Layer 5 of a small transformer language model trained on English Wikipedia (11 layers, counted from 0, width 128).
Take only the direct path to the model's output, skipping the later layers: a vector added to the residual stream pushes a token's score in proportion to its dot product with that token's output vector.

Output vectors of the tokens that the questions are about. A number n stands for n times 0.013.
"ction": -49 -24 -10 -44 -50 -61 29 21 15 -49 -53 21 29 -12 -6 -34 33 37 33 7 -25 45 18 -30 7 -58 -20 -7 82 -19 28 -18 33 -40 9 -34 13 -59 -43 14 -45 31 -4 -16 -30 25 24 11 -6 -13 27 -15 15 20 37 -44 -33 -40 -11 25 -11 -36 -14 44 32 0 1 38 -28 -3 -11 -18 30 -48 38 35 -23 43 -27 -10 19 38 -30 -9 26 15 54 -5 26 26 -2 -12 -13 -28 33 -1 -6 6 18 71 -31 -19 20 35 13 -19 -7 3 7 11 -18 -22 38 -6 9 -52 9 8 -3 28 41 40 12 -16 7 21 -54 2
" NRHP": -5 -2 16 -38 -44 -22 11 -25 26 -47 -78 25 63 4 -2 -28 34 -10 30 -17 -47 22 29 -48 -47 -3 11 4 98 -8 21 -45 22 -27 3 4 0 -12 -28 -55 -38 53 13 20 -61 36 15 17 37 -50 -7 36 0 -24 5 -12 -11 10 33 -9 21 39 8 12 47 -42 -42 18 53 -30 -25 9 -17 -74 45 17 7 72 -16 3 -20 -46 -2 19 -14 1 38 30 22 6 -34 -18 -37 -43 36 -8 39 18 4 21 -5 15 35 -21 -25 0 19 -14 14 37 -36 -4 42 -10 -10 -28 38 -40 4 -11 30 5 -13 37 -7 21 -49 2
"ons": 0 -13 -2 34 -8 -23 -39 5 -3 -45 1 13 15 -22 -11 -33 49 -1 17 26 17 -5 56 -6 26 -10 43 17 45 -30 -18 2 19 -8 28 12 -36 20 -19 9 -53 31 -2 -2 -5 -21 2 15 -45 -19 13 -17 12 10 -8 -17 -34 47 20 -25 17 -17 6 8 16 9 15 -29 -24 -25 -17 -30 11 -13 8 17 -38 -23 8 -37 11 -7 -13 -7 0 32 12 -1 -5 -20 -23 10 33 -2 17 -16 26 -18 -9 33 27 -8 25 34 -27 -47 27 -5 9 14 -42 -25 32 13 8 0 10 -6 10 11 34 10 -13 -24 7 22 -39 2
"au": -17 -30 11 14 0 -16 10 -3 32 -25 6 -20 2 46 3 -24 15 0 11 2 15 -8 18 -10 -29 12 14 34 15 12 13 0 12 10 8 0 -20 -32 3 30 -18 37 -40 -15 -6 -21 4 -7 17 9 37 -3 2 -44 -16 -28 -23 -1 -7 19 -14 14 24 2 21 -6 -27 -14 17 -13 -22 2 5 -11 -9 8 -4 45 1 -31 -39 -13 -26 6 -11 11 5 -12 27 -15 4 0 0 6 27 8 -8 4 -14 -27 -14 -6 57 9 7 -17 -4 -21 19 13 -18 -20 10 24 5 5 47 32 27 8 -3 -10 -21 -1 2 -23 -42 2
"bre": 8 -13 -1 -43 -25 16 16 -28 25 -40 -45 12 5 9 9 -24 -8 3 20 6 -12 30 52 -5 -4 39 -1 19 55 -28 10 -13 25 -21 -9 0 8 -14 -5 23 -53 21 -5 27 -2 0 29 14 46 -24 -2 35 5 -17 40 -29 -51 11 -4 -23 -6 -8 49 -3 5 1 -7 -12 0 -11 -13 34 -9 0 13 -8 32 38 -12 12 -35 -10 -19 -1 -31 15 28 1 35 12 -12 8 16 40 -16 -41 -23 -43 16 -24 -4 19 -27 32 -31 0 -25 -18 -37 12 14 -53 53 -9 -8 -41 24 -2 -11 20 -24 21 10 -3 28 24 -53 9
"ered": -32 -29 -23 -12 -20 -14 -27 -21 11 -59 -31 22 36 0 -30 -15 -23 -26 -9 -30 -29 -13 20 -24 -38 -43 27 -24 50 19 10 -32 33 19 -21 -10 -29 -1 -16 8 -18 60 -27 57 -52 19 -9 4 -2 4 26 2 29 -51 -10 19 -12 -6 6 -33 38 -42 15 59 16 -5 -46 -33 4 62 37 51 -15 -21 32 70 9 10 6 -9 18 -32 2 0 -25 -8 25 -2 22 -59 -25 2 17 26 8 -5 27 24 7 -27 23 41 -8 9 24 3 -4 14 -9 17 6 -69 27 28 0 18 40 18 -22 42 0 8 3 11 11 -9 -44 6
"ought": 20 3 -6 -31 -37 -4 -10 2 42 -67 -28 26 57 23 -34 -10 -13 -2 -6 2 -16 16 7 -12 -24 -14 -35 -29 69 -19 43 -32 17 -13 -15 -20 -47 1 -9 -3 -5 30 10 -19 -11 -20 -41 -3 -13 -43 10 -21 18 -17 6 3 -16 -34 25 17 43 10 17 40 2 -30 -19 -16 27 1 -36 21 9 -39 30 14 0 28 21 -30 3 -24 -32 23 -10 10 68 -41 34 20 4 -31 18 -3 34 -38 -11 -10 -17 -2 -11 25 -1 19 -21 22 35 6 -10 58 -22 -20 53 -25 -7 -16 55 7 4 36 30 33 46 -13 26 -14 -57 8
"so": -10 18 1 -28 -46 -2 -23 8 35 -32 -21 -6 14 -24 -3 -47 9 34 -20 -53 -3 -25 13 8 2 11 1 15 43 -33 23 18 18 -7 27 5 11 22 3 -5 -28 32 -5 1 -41 -2 -26 -20 38 16 23 42 -21 45 -9 -21 16 -2 19 27 -4 -14 -6 35 -20 36 1 -56 -16 2 3 7 -3 -33 5 -16 -10 22 2 -12 9 18 15 -10 5 33 21 7 4 6 7 15 -61 -3 -15 -1 -14 -32 -27 -12 -23 -20 -20 5 -19 16 41 8 0 0 5 -37 39 7 5 -17 -15 11 5 48 -29 33 -4 4 32 51 -49 2
"other": 12 -52 13 -13 -22 -31 -59 -42 38 -72 -16 -24 35 -13 -27 -47 12 43 -41 25 19 5 28 -15 9 -2 -3 -21 44 -6 10 -29 15 -45 -7 -21 2 -1 -3 1 3 25 41 -5 -31 12 -4 -11 36 11 40 28 21 -8 26 -27 21 -14 46 12 43 -32 -21 43 -1 -23 8 -7 -1 13 1 -2 -27 35 26 26 -24 38 3 -21 6 -89 -10 -1 13 19 57 -11 42 5 -6 -13 -35 -9 49 -9 1 -20 16 20 -28 -15 -27 -13 -24 -14 -3 -4 -28 20 13 -7 35 -12 18 19 15 13 9 16 -26 26 -9 -19 -5 54 -41 14
" largest": 38 -31 3 -32 -41 2 -30 -3 -35 -84 -66 12 68 24 8 -21 -12 -9 64 -13 -5 16 28 6 -17 -34 8 -4 67 -25 -8 -1 6 -13 -41 5 8 37 -7 20 -28 19 -1 -21 6 8 17 21 17 -27 -2 -4 4 6 32 -16 10 1 -7 6 16 -18 51 -10 10 5 34 2 8 8 -25 40 -20 -24 49 0 -1 29 13 -44 22 8 -20 -2 -34 -12 45 9 3 0 10 -33 -22 1 29 -19 -22 -4 -33 -15 -30 16 27 -32 5 -8 20 -6 -12 35 -16 -26 48 -13 9 -10 -11 -1 1 -3 -22 60 -3 12 7 15 -20 0
"aint": -23 10 1 2 -19 -37 -16 -10 20 -66 -18 -17 58 -46 1 -30 -15 -22 18 -32 3 29 23 -22 -7 10 -3 17 37 -29 -22 18 29 -8 -8 -6 -66 2 -1 -31 -1 11 -17 -18 -22 40 -1 39 12 -9 33 59 42 -56 0 1 11 38 -16 35 -37 -22 -3 -11 -15 -57 -18 -5 30 16 0 -16 -30 -12 5 11 -23 65 54 -43 -12 -20 -20 14 2 -23 18 -3 33 25 27 -10 -41 0 43 16 15 1 -16 2 17 -29 41 20 5 2 29 -7 -42 36 -22 -25 34 30 35 -10 37 -4 21 23 -25 47 -14 -13 8 13 -58 7
"ams": -2 0 -8 -59 25 -23 -5 -8 1 -58 -17 0 45 0 -5 -8 -22 44 -7 7 11 11 12 -2 37 10 1 -8 28 -13 21 1 32 -13 -28 14 -11 -13 -10 -5 -28 26 17 -13 -55 -13 14 -35 -10 -18 28 12 -8 -12 3 -28 4 6 28 -7 14 -4 -29 -8 12 -24 1 -21 6 9 -6 8 -21 -35 22 -28 -17 -4 29 -26 35 6 -6 -5 -18 27 -5 -11 16 18 8 -39 11 0 -12 49 42 12 -9 38 20 21 20 -7 33 3 0 1 13 25 -49 12 31 40 13 -29 11 -14 17 26 9 -6 -23 -33 9 -14 -55 4
"l": 21 -16 -1 19 2 8 0 36 -4 -24 8 -44 -16 23 16 9 10 3 -32 -16 -26 37 10 -16 7 -26 -10 -10 -5 17 0 17 2 -10 0 7 -31 0 -41 -17 -1 11 -16 -15 -13 3 29 39 8 -37 23 -6 -22 30 -16 6 10 17 -19 4 18 32 -7 -37 -1 22 17 -34 -17 -10 4 5 -3 -4 -1 -15 17 18 18 6 -3 -24 6 -3 0 -25 -5 -8 39 -12 -43 -5 17 -4 -9 11 2 -5 -17 6 -20 27 21 12 17 4 -11 -16 -7 -2 11 4 33 11 2 14 0 -19 14 6 -10 -1 21 4 -1 18 -26 1
"hib": 19 5 -13 -34 26 11 0 -16 9 -68 -37 -10 30 43 11 -25 -8 9 38 -6 -3 32 10 -7 36 17 1 -19 33 -50 -1 -35 11 -38 16 -14 -9 -7 -29 13 -17 37 -2 17 -38 -16 -34 9 20 -11 23 -9 -12 -4 -3 0 -47 5 29 -22 20 4 1 7 11 7 14 -32 -23 5 2 51 15 -12 27 55 5 49 -8 -33 -13 -32 6 12 -33 29 -23 7 14 -18 13 -18 -40 -10 16 9 -1 -4 -15 -33 10 -19 30 -9 10 -4 13 -23 19 -25 8 -41 48 10 -3 -48 26 15 26 3 -11 52 1 -5 17 38 -44 7
" honor": 22 -9 -13 -22 -7 10 11 -49 -5 -58 -71 -21 43 2 -13 -8 23 35 14 -14 27 35 -14 -31 10 2 -14 34 38 -2 -16 -24 25 -19 -8 -8 -26 25 -45 -12 -7 28 16 -3 -42 -7 15 30 4 -29 13 31 2 -35 -3 -12 -12 -20 30 -2 -17 -3 14 -25 -6 -5 -7 -48 -17 27 -10 37 -41 -20 33 15 2 50 -22 -29 3 -34 -22 17 -15 -10 5 12 25 45 21 -3 -37 23 13 36 1 27 -41 3 4 -3 5 -22 21 -19 15 -2 13 25 -28 -23 50 -12 13 20 0 3 -3 8 44 12 10 26 8 21 -22 2
"ier": -13 6 28 25 -34 -8 18 17 -6 -35 0 -6 3 -4 -2 -22 -6 34 5 -11 8 18 35 11 -5 -15 4 18 20 -18 6 -20 19 -4 40 -8 -27 25 -27 -9 -35 1 -23 10 -17 13 0 28 -29 6 -13 -26 3 -57 30 4 19 -13 5 4 36 23 -1 -19 29 -24 -30 1 34 22 3 23 -15 -35 9 33 -14 35 25 -40 16 -23 -3 -11 22 28 34 -13 -9 19 -7 45 37 4 3 -7 -34 29 12 -12 -16 -5 -10 -11 -31 3 1 -5 -2 -4 -7 -43 9 -7 -34 18 10 14 7 15 -22 -15 -13 20 -16 -13 -39 0
"s": 57 -16 -10 -13 -14 3 9 -3 26 -19 12 9 -22 16 9 11 -12 -4 -27 36 -17 13 17 27 8 22 17 -13 8 -9 8 7 -10 -22 -33 44 -19 -7 25 -6 -41 5 -36 11 2 -25 26 25 24 -26 -26 -6 19 11 -8 13 -18 9 -18 -26 -8 12 3 -16 -3 -9 18 10 -3 45 8 34 -29 20 -2 -47 25 -28 0 14 -2 -5 19 -9 -31 -33 -18 9 14 -23 -33 -20 27 21 -15 -8 5 -28 -25 -26 20 24 -33 -24 -6 11 3 39 -32 22 9 31 54 -12 -3 40 -4 -50 3 38 -13 2 -1 -9 -7 22 -10 3
"century": -30 14 -12 11 -51 -42 -25 -4 24 -94 -62 41 90 -44 -2 8 -9 3 -11 1 -22 27 -12 -51 37 56 9 21 53 -42 56 0 10 -40 -45 -37 -36 7 -4 -46 -28 26 31 7 -56 -17 -45 -27 6 -42 47 -19 -6 -13 0 -48 -9 11 -40 -8 17 8 9 -19 32 -15 -6 -12 -4 21 -14 58 -4 -23 6 -13 17 38 -8 -25 -18 23 17 34 -23 61 12 -53 64 39 -19 24 -49 -20 60 28 -15 0 -23 -19 -17 46 17 -10 -4 15 28 -34 -39 69 -53 -1 74 55 28 -27 64 -10 -9 37 -43 54 7 35 -10 83 -60 4

Each question shows what one neuron of this layer's MLP adds at an activation of 1. A number n stands for n times 0.011.

n465: -10 -7 -8 6 5 3 2 17 20 -9 26 -15 2 10 5 16 -1 1 -9 10 6 -4 5 2 -2 -26 8 1 7 -10 -8 12 3 -15 -8 -8 -14 -5 -9 10 -5 11 -8 -16 -20 -11 -24 4 -1 -9 -13 0 -7 -10 1 -10 7 8 13 18 16 29 9 -1 -10 2 9 -17 -14 3 1 2 -3 4 13 -8 -17 -3 29 -2 -11 -5 -13 4 8 -6 19 -11 6 14 -2 8 4 12 -2 11 11 -4 -3 12 -10 -6 -2 6 -2 7 2 -3 -10 5 4 -6 8 4 -18 0 3 -13 13 9 9 0 4 18 -26 -10 -20 1
Which two tokens does it push up most, strongest first? "ought", "l"

n172: 47 -7 -12 -1 -13 24 -19 17 -15 3 -7 -12 -17 -2 1 -12 9 4 -4 11 -10 -7 -3 -26 0 1 -14 7 -2 -2 3 -18 37 -4 20 -28 -11 -1 -7 14 13 -20 -5 -3 -4 20 -7 -8 20 12 6 15 7 2 5 12 -5 11 15 -9 -11 5 -2 11 -18 27 3 9 -38 -5 -3 -15 8 -18 -1 -13 4 -10 -18 12 1 14 3 -5 -2 9 22 2 -10 17 -15 -3 -8 -14 5 -9 -6 9 7 -6 0 -6 -1 17 -1 14 2 5 8 4 -1 -9 25 -4 22 -21 -6 -5 -12 -10 -17 -2 0 0 11 7 6 -6
Which two tokens does it push up most, strongest first? "so", "ction"

n97: -10 -16 19 4 -8 13 12 1 -2 22 6 3 13 -12 -31 12 6 -13 -18 -12 10 20 6 24 -8 -22 4 3 6 10 -8 9 7 -2 -25 -14 4 -6 -7 -7 1 14 5 -7 17 8 9 5 -15 8 13 15 -6 -1 29 1 6 5 -2 22 -12 -3 -3 -9 -21 -9 8 -20 -8 11 -4 -17 17 -14 20 -13 1 0 7 11 -18 28 11 -7 14 -18 -5 10 -19 -27 -3 -6 -19 -12 18 -3 8 -5 6 2 16 3 -14 -16 -4 10 -22 9 -3 -4 1 -18 33 -6 32 17 7 16 -8 -16 4 4 -12 15 -1 -7 -28 -15
Which of these tokens does it push up most? "aint"

n315: 17 -7 3 21 -20 10 4 -3 3 14 0 -17 18 9 7 18 -4 5 7 2 5 17 -8 -9 -12 -14 6 10 -3 -16 16 -6 7 12 7 23 -19 -8 11 -11 8 8 0 11 2 -14 7 -25 23 -7 -4 -5 -1 -14 0 1 23 -22 -18 -11 -17 7 -24 13 -21 10 -12 13 3 -17 13 6 11 3 0 9 4 -13 2 -10 -14 18 -11 -2 -1 1 0 9 22 -8 -15 1 -6 -10 9 -8 -18 -8 -10 29 13 -19 -1 -7 -16 33 -5 7 -11 12 -19 -21 4 0 -8 12 2 4 2 4 5 -9 -10 -9 14 8 1 6
Pushed down most: "hib"

n387: 4 -1 -10 5 -11 -13 -12 1 4 10 -15 -7 -8 3 -2 -6 9 -15 9 4 6 2 3 4 3 15 1 -11 23 -4 19 24 -13 14 -20 14 -3 19 -12 -27 -9 -7 13 22 20 -6 14 -20 -5 -11 6 -5 8 2 11 7 -30 -4 -9 6 -7 -9 -7 20 -7 11 0 1 -9 17 -20 5 33 6 5 -8 -25 -4 1 -8 -12 17 -6 -7 11 3 -18 -11 -7 -13 -32 -14 2 -15 8 -6 7 9 -13 14 -2 4 8 5 0 -10 2 16 16 1 1 -11 20 2 9 -8 5 -6 9 14 -7 -7 6 -15 27 2 5 1
Which three tokens does it push up most, strongest first? "ons", "ction", "century"

n299: 6 18 -18 -10 -2 -3 -20 1 -27 3 2 -4 -18 -6 -4 -19 4 -21 4 12 12 9 -4 18 0 6 13 -12 3 9 -11 -11 -12 1 -5 -9 -4 16 11 -1 7 -17 8 13 6 -7 2 15 29 -3 -13 16 -6 -6 20 3 -13 11 10 6 -8 3 -22 14 -5 -1 11 -14 -4 -1 4 8 -4 18 -15 -12 8 18 4 1 8 -1 -6 -1 11 3 18 10 11 -13 8 -2 0 20 -17 -15 -1 -2 2 -5 13 -9 -5 -5 1 10 -15 -19 -16 19 -10 12 -8 -5 -9 12 8 -15 40 25 -14 3 2 -20 -9 -18 11 1
Which of these tokens does it push up most? "s"

n38: -10 6 5 11 6 31 6 -7 14 -1 4 0 -12 -7 -19 -8 13 2 -3 -11 -10 -27 -17 -7 15 10 0 3 -7 -5 -7 1 6 17 11 3 12 -1 11 -6 16 -5 -3 -2 7 5 20 1 41 -24 -8 -9 -19 -21 -18 -7 3 -22 15 9 -3 -15 22 -19 -8 15 10 -4 -5 6 -23 8 -4 -22 -8 -3 -6 2 -4 -4 24 0 -12 9 -1 6 12 -9 5 18 -3 2 -13 3 7 -3 -10 6 -4 14 -1 24 3 1 -1 4 2 -8 2 -6 12 5 -5 0 3 0 -13 0 -15 2 16 -5 8 -19 18 -1 -3 -5
Which two tokens does it push up most, strongest first? " honor", "so"

n303: 9 12 11 -1 0 -5 -20 11 3 7 13 -1 -17 -17 -18 -22 7 -14 10 -4 0 -11 -15 -16 -19 -4 10 1 5 5 0 26 26 21 24 -9 -9 11 8 8 -5 3 0 0 2 -8 -7 9 -24 2 15 -20 2 17 3 2 -10 -15 -13 -12 -36 -2 -3 0 -19 5 -3 0 -3 26 6 -3 15 21 -4 29 -3 -14 -2 9 0 -1 -4 10 5 -2 -11 -7 -7 9 12 -13 33 -2 1 2 1 -1 -7 18 12 10 -21 -7 -10 33 6 10 -1 -31 -7 13 -19 -4 8 6 7 11 0 -12 6 -11 -14 7 -1 11 7 1
Which of these tokens does it push up most? "ons"

n369: 10 -13 4 -3 10 -4 16 -5 -32 -7 -11 3 -6 2 1 20 8 6 -12 -12 18 -13 4 -10 -7 -17 18 -6 -12 14 3 -20 16 -20 4 2 -4 10 -9 -16 -25 -7 -2 25 10 15 0 30 -11 0 2 9 10 0 7 0 25 8 -1 -20 -9 -17 -10 -6 6 19 -3 -3 18 -14 -1 10 0 2 7 -6 -5 6 -5 -6 28 -3 25 -12 2 -9 -14 20 3 17 4 -6 0 -36 -8 0 4 7 -6 5 30 -20 -2 -4 -10 5 10 19 -3 -6 -24 -17 2 -15 17 11 -12 2 14 -23 11 11 -3 7 0 0 -10 -4
Which two tokens does it push up most, strongest first? " honor", " NRHP"

n40: 0 1 -4 -7 5 -25 3 11 3 -18 25 -16 -15 14 -12 19 10 -1 1 -12 -29 -2 -15 -15 24 6 9 27 -16 10 -39 -9 12 -23 16 -17 8 14 7 9 3 26 26 -28 -15 11 1 -10 -1 14 12 -19 18 -6 -11 -5 11 -10 3 -15 4 26 23 -6 -12 -7 0 3 -8 10 6 15 -9 -1 23 -6 -15 -15 8 -7 1 -21 8 -5 11 -5 7 5 11 21 1 -21 -25 -21 10 2 -4 12 8 -2 2 11 6 28 -2 -7 -16 -14 19 2 -3 -2 20 -13 -2 9 -14 -3 -14 4 11 -14 5 0 19 4 11 -13
Which three tokens does it push up most, strongest first? " honor", "other", "l"

n215: 15 -18 19 0 10 5 4 -9 8 -14 -7 -9 -3 5 19 15 -9 7 -9 8 16 15 -14 17 -7 -5 6 16 9 -4 -11 -7 -22 2 -8 -6 8 19 -13 2 -27 3 22 8 -13 3 0 2 3 -14 -6 5 0 -11 12 0 5 11 -3 -6 7 5 19 27 17 1 -19 -17 12 9 1 -17 -5 11 -30 -5 21 -5 -5 -25 -5 18 -4 -9 12 1 2 31 9 -7 0 -12 -12 0 -31 -17 3 -9 -17 15 -1 -4 -23 15 -17 -29 3 -3 1 -6 -15 -2 2 20 -25 -29 12 -10 24 11 17 -18 -3 8 7 8 11 14
Which of these tokens does it push up most? "bre"

n130: -11 -3 -1 -9 3 -15 16 -3 -9 20 -4 -1 -12 -8 15 -23 -22 -16 -4 -11 -16 -2 12 -5 6 0 17 -10 13 2 -3 -7 0 17 13 12 2 3 -18 1 22 -3 -19 15 19 4 -3 -9 25 -18 -21 -2 29 5 7 3 -6 -7 -11 -1 -7 -1 11 -9 2 21 16 -8 -12 7 18 19 11 20 -12 9 -14 -11 -22 6 -6 0 4 -11 0 2 -3 5 -9 -5 9 -8 12 -6 3 3 23 -26 -22 -20 -11 -13 -5 2 9 -1 7 -1 -11 8 -1 2 -4 4 -22 8 1 12 15 21 11 13 0 -11 -12 6 8 1
Which of these tokens does it push up most? "s"

n381: -4 -15 -16 16 -1 8 9 -31 11 -1 7 -2 -14 3 5 1 6 -15 4 1 5 -6 -8 -8 -7 -22 1 12 9 7 -14 -17 -12 -23 -5 -17 1 -5 -6 -11 -15 13 8 9 15 -5 6 12 -1 10 -9 18 -14 -4 16 1 -4 -3 7 -12 -14 -1 -19 10 3 10 0 -17 9 -2 2 8 -13 -1 11 -25 16 18 0 8 -19 8 -1 -5 10 -20 -4 2 -7 5 10 3 4 -6 30 -9 6 -2 4 6 -3 -14 12 7 -8 14 -7 -5 -7 -6 0 -4 -4 20 -15 15 -23 5 6 17 23 15 16 2 33 11 0 2
Which of these tokens does it push up most? " honor"

n68: -11 14 8 6 -18 -12 1 -6 7 -6 23 10 0 8 -12 -3 2 -8 3 2 0 -25 -28 11 -1 -3 -1 -8 -2 5 7 -11 -3 7 -4 0 10 -20 10 9 -5 4 -15 19 11 4 -8 4 -6 15 -2 11 8 7 1 -4 18 5 8 9 5 -7 14 -11 0 -10 -9 24 6 17 16 13 3 7 -7 11 9 0 12 -11 3 -7 6 15 1 -19 11 -6 3 8 -19 -1 7 -2 8 -31 -15 1 -16 -10 -4 3 -6 -19 -2 -8 17 4 -15 2 4 -3 -7 -3 6 2 8 -20 6 -9 -2 -2 -13 -8 3 -25 -5 8
Pushed down most: " honor"

n264: -3 -3 37 -8 -10 -3 -14 19 2 -13 2 -7 -8 38 -8 -11 16 -1 -13 3 -26 -7 9 -10 9 0 9 7 8 12 -2 -11 6 4 5 -16 7 1 14 -2 -23 4 8 7 -13 -1 7 -11 0 3 18 5 15 -2 1 -4 22 -3 6 1 -15 -9 -7 -15 -1 14 16 12 15 -6 0 -6 22 10 4 3 -1 -16 -9 26 16 -7 -3 -4 0 11 -10 2 6 1 -3 -11 -8 -3 20 -5 -15 8 -1 -19 6 19 16 -12 -3 -1 5 -4 9 -18 -27 7 2 -10 -13 -5 9 -19 -13 -14 3 5 -21 13 -17 26 24 -16
Which of these tokens does it push up most? " NRHP"

n69: -1 -11 12 2 -18 -16 -14 19 17 5 3 -7 22 14 -6 -16 9 -34 -10 -2 8 -22 1 0 0 -12 -9 2 2 -2 -9 -20 -3 17 -16 -5 -7 -2 -1 8 10 7 -9 -33 -30 -4 -2 -15 -2 15 -23 20 -16 3 -6 4 6 -7 -2 0 15 13 -14 7 -11 1 18 -8 2 -5 4 -7 9 18 15 15 0 -8 -11 -12 20 -22 -21 4 1 11 26 12 -7 2 16 19 -2 -12 3 -9 4 8 -12 -6 -16 -4 11 -6 -20 3 1 6 15 20 26 37 17 -7 7 -14 3 32 6 13 1 -31 -3 -6 4 20 19 -1
Which three tokens does it push up most, strongest first? "other", "ought", "so"

n119: -4 -2 -1 13 21 10 30 2 -6 -11 6 -4 -28 -12 -11 4 14 -12 -10 9 6 -12 -14 27 -10 -16 16 17 -9 8 3 3 0 1 1 -9 -7 12 2 -3 5 -20 12 -1 15 1 -2 -14 9 16 2 4 1 -6 -5 -10 6 -2 -13 -7 -3 14 6 -12 10 -23 -9 12 -14 9 -1 -1 -1 14 -8 -6 24 12 -11 -13 -7 -2 3 1 -8 -2 -11 -13 1 -11 5 2 -15 9 -9 16 7 -3 6 21 -4 -2 -3 10 7 -6 -22 -15 -16 1 -4 -4 -10 2 -8 9 13 -8 7 -11 14 7 -13 21 26 1 -11 -6
Which of these tokens does it push up most? "au"

n414: -10 14 12 -3 -22 11 0 -2 -3 -14 0 2 3 -11 -6 7 -22 -3 -8 -22 4 -5 12 -20 9 -21 25 26 2 -14 -10 1 0 13 10 20 -39 -5 9 -8 -4 -3 -10 -6 7 22 7 -3 14 8 -10 -1 7 4 11 -14 -21 27 -10 5 17 -13 -8 -7 -6 13 -15 9 4 14 30 -15 4 25 -3 8 -14 -9 15 -15 16 18 5 23 15 -17 -5 11 -9 1 6 15 -16 3 -7 6 -4 -17 10 -10 -36 5 8 6 -13 11 -6 16 11 -17 7 -20 -20 21 11 10 -21 -5 14 -7 -4 -10 -34 2 14 18 7 -15
Which three tokens does it push up most, strongest first? "aint", "so", "ier"

n403: 12 -18 -7 11 -6 6 11 -6 -20 1 7 -4 1 -25 0 -3 7 11 -7 22 -15 4 4 -8 -1 -1 -10 -21 -9 18 0 7 8 1 13 -5 -11 -25 18 15 26 -14 12 -5 -9 11 -4 5 4 11 -3 3 -4 -9 3 12 4 -27 -7 -13 28 -5 25 -19 -20 -7 4 -1 -6 -1 11 12 -6 -22 -16 -18 13 -12 16 1 -2 2 11 12 33 -21 10 2 3 12 -5 -10 4 2 -2 10 11 0 -10 16 4 21 6 1 5 -17 -1 -6 -13 -6 4 -17 1 11 1 -10 9 6 -2 -19 5 0 8 5 -7 7 -25 -8
Which of these tokens does it push up most? "l"

n420: -22 -8 5 -6 -7 -10 -20 -17 -8 3 6 13 -28 18 2 -5 -5 -16 9 -23 -1 12 -6 -11 -1 -22 12 11 -3 -10 14 2 13 -1 4 6 3 -14 3 32 -7 31 -4 5 22 -3 -5 6 13 7 -2 11 15 11 4 -5 -10 -1 15 19 17 0 -1 17 24 1 -23 -23 -1 11 -2 -14 2 -4 -9 3 10 -7 18 10 13 -5 -5 5 12 -5 -23 -7 -3 -14 -2 -14 -24 -12 -4 -7 -19 12 14 22 -7 21 4 6 4 7 3 -2 3 -5 -4 -37 -8 -17 1 -17 2 -13 -6 8 -26 15 6 -5 -6 14 9 -5
Which three tokens does it push up most, strongest first? "ered", "ction", "so"

n22: -25 -10 -1 -13 6 -4 -19 -9 -3 4 -12 0 9 5 15 6 -25 -19 -11 14 3 -44 -2 -20 -22 4 16 15 2 1 -6 14 46 -9 4 -11 -2 6 -13 22 18 -15 -14 21 10 -2 2 -8 11 20 19 -10 22 5 -15 -14 -1 -3 -5 -7 14 15 6 -9 -15 -5 -8 14 9 -6 -8 -3 11 15 -2 10 -23 15 -10 22 14 -4 -19 -4 7 8 9 -2 7 -16 2 3 -4 8 -6 10 27 -10 27 5 -8 16 4 17 -11 6 -9 5 0 2 6 3 -2 -17 -33 -7 8 0 0 3 1 14 0 -5 -5 -5 -23 -7
Which of these tokens does it push up most? "ered"

n388: 5 1 24 10 0 -4 10 -1 0 -29 16 -12 -7 8 -15 -16 -3 3 -1 -3 -5 11 3 4 12 6 -5 -10 -9 -3 -2 7 -16 -4 -12 -1 -1 -5 3 -29 -1 3 1 4 -5 -5 -10 3 5 -6 1 4 0 -4 -7 -4 6 4 14 -17 0 -2 17 -8 10 10 -9 -13 1 8 -21 3 17 11 0 -1 -4 4 -14 4 -6 1 -21 12 9 -15 21 -9 -1 4 3 12 -6 3 0 4 -1 12 17 -11 8 -13 -17 -12 -2 -8 28 7 12 14 -2 -1 18 5 10 -5 10 10 9 4 -9 -1 -1 -7 -2 4 12 -17
Which of these tokens does it push up most? "century"

n362: 6 9 -17 16 7 4 -5 23 -12 5 -13 3 6 -13 -9 -5 -14 -15 -14 13 11 11 16 6 1 22 -7 -7 12 -8 16 2 -5 3 -9 -2 22 12 10 15 11 2 -9 2 -16 -1 9 1 -15 3 12 1 -10 -10 6 -8 -3 -11 8 17 18 -9 -20 1 0 13 -11 -6 -3 12 11 -17 -8 18 -18 -23 -9 -9 -12 -22 -2 -9 -13 4 -6 -14 10 -10 1 -10 -5 -9 17 8 -14 3 13 14 2 -8 13 -28 -15 -16 1 -1 -1 -10 26 -11 16 20 9 25 12 -13 -1 -3 3 -15 4 21 -11 3 -4 7 -13 13
Which two tokens does it push up most, strongest first? "ams", "other"

n421: -6 9 22 10 -33 4 2 -12 10 3 7 -5 15 -25 -2 -25 -26 -5 15 -6 -19 5 13 8 -9 -11 7 11 22 -11 18 17 -2 -8 23 9 -4 -11 15 -3 4 23 -2 -4 10 0 -4 28 7 -4 2 8 19 22 -6 -15 0 -12 0 0 8 -6 10 3 7 15 0 -34 17 6 -22 24 9 12 -24 0 -2 5 3 -10 22 0 2 4 -8 16 5 4 -12 9 -23 7 -15 -22 -25 -6 -18 -4 -2 3 8 6 -6 16 -26 -16 -2 -4 -14 -2 -10 4 3 0 -11 -16 19 -4 19 24 10 -7 -13 18 -21 7 -8 -23
Which three tokens does it push up most, strongest first? "so", "century", " NRHP"

n262: -10 9 13 -24 -13 5 7 1 -5 5 -6 6 20 -6 -2 8 -29 6 -2 -17 -10 16 8 -20 -6 33 -1 14 6 -4 2 -11 -1 6 -4 -5 0 -3 -4 11 -20 -2 -7 -15 5 4 10 -14 2 -26 -11 -13 -15 -9 1 4 -3 -7 10 -8 -12 -2 -17 9 4 14 13 -11 14 22 -2 6 -5 -3 -17 12 3 15 20 19 -15 -13 -24 3 6 5 5 -25 14 -3 12 13 15 8 -30 2 5 -18 -19 11 15 19 -19 46 -22 12 5 -6 8 -2 12 -30 -4 -2 -9 19 20 5 -13 6 27 -6 -3 23 28 -12 -24 -7
Which three tokens does it push up most, strongest first? "bre", "ought", "ered"

n175: -12 -8 4 -12 1 6 3 8 10 10 1 3 20 5 -9 12 7 -12 -3 10 -2 -4 4 -11 9 -7 2 20 -7 10 4 -4 -18 27 -4 3 6 -6 4 10 6 -19 -14 -5 -12 -15 -16 -2 7 -9 3 5 0 -17 19 -13 -18 -3 -9 -17 20 -6 4 10 10 14 -1 5 -3 -2 5 16 -10 -10 6 -3 -15 -13 -8 -8 -8 13 -7 2 -9 -11 -1 -1 14 -1 -2 19 12 -33 -3 9 -10 -2 7 7 18 1 -13 -11 10 -6 2 -10 3 5 17 -1 -13 9 8 1 0 -4 3 24 1 -5 -14 -9 2 23 -6 -4
Which two tokens does it push up most, strongest first? "century", "ered"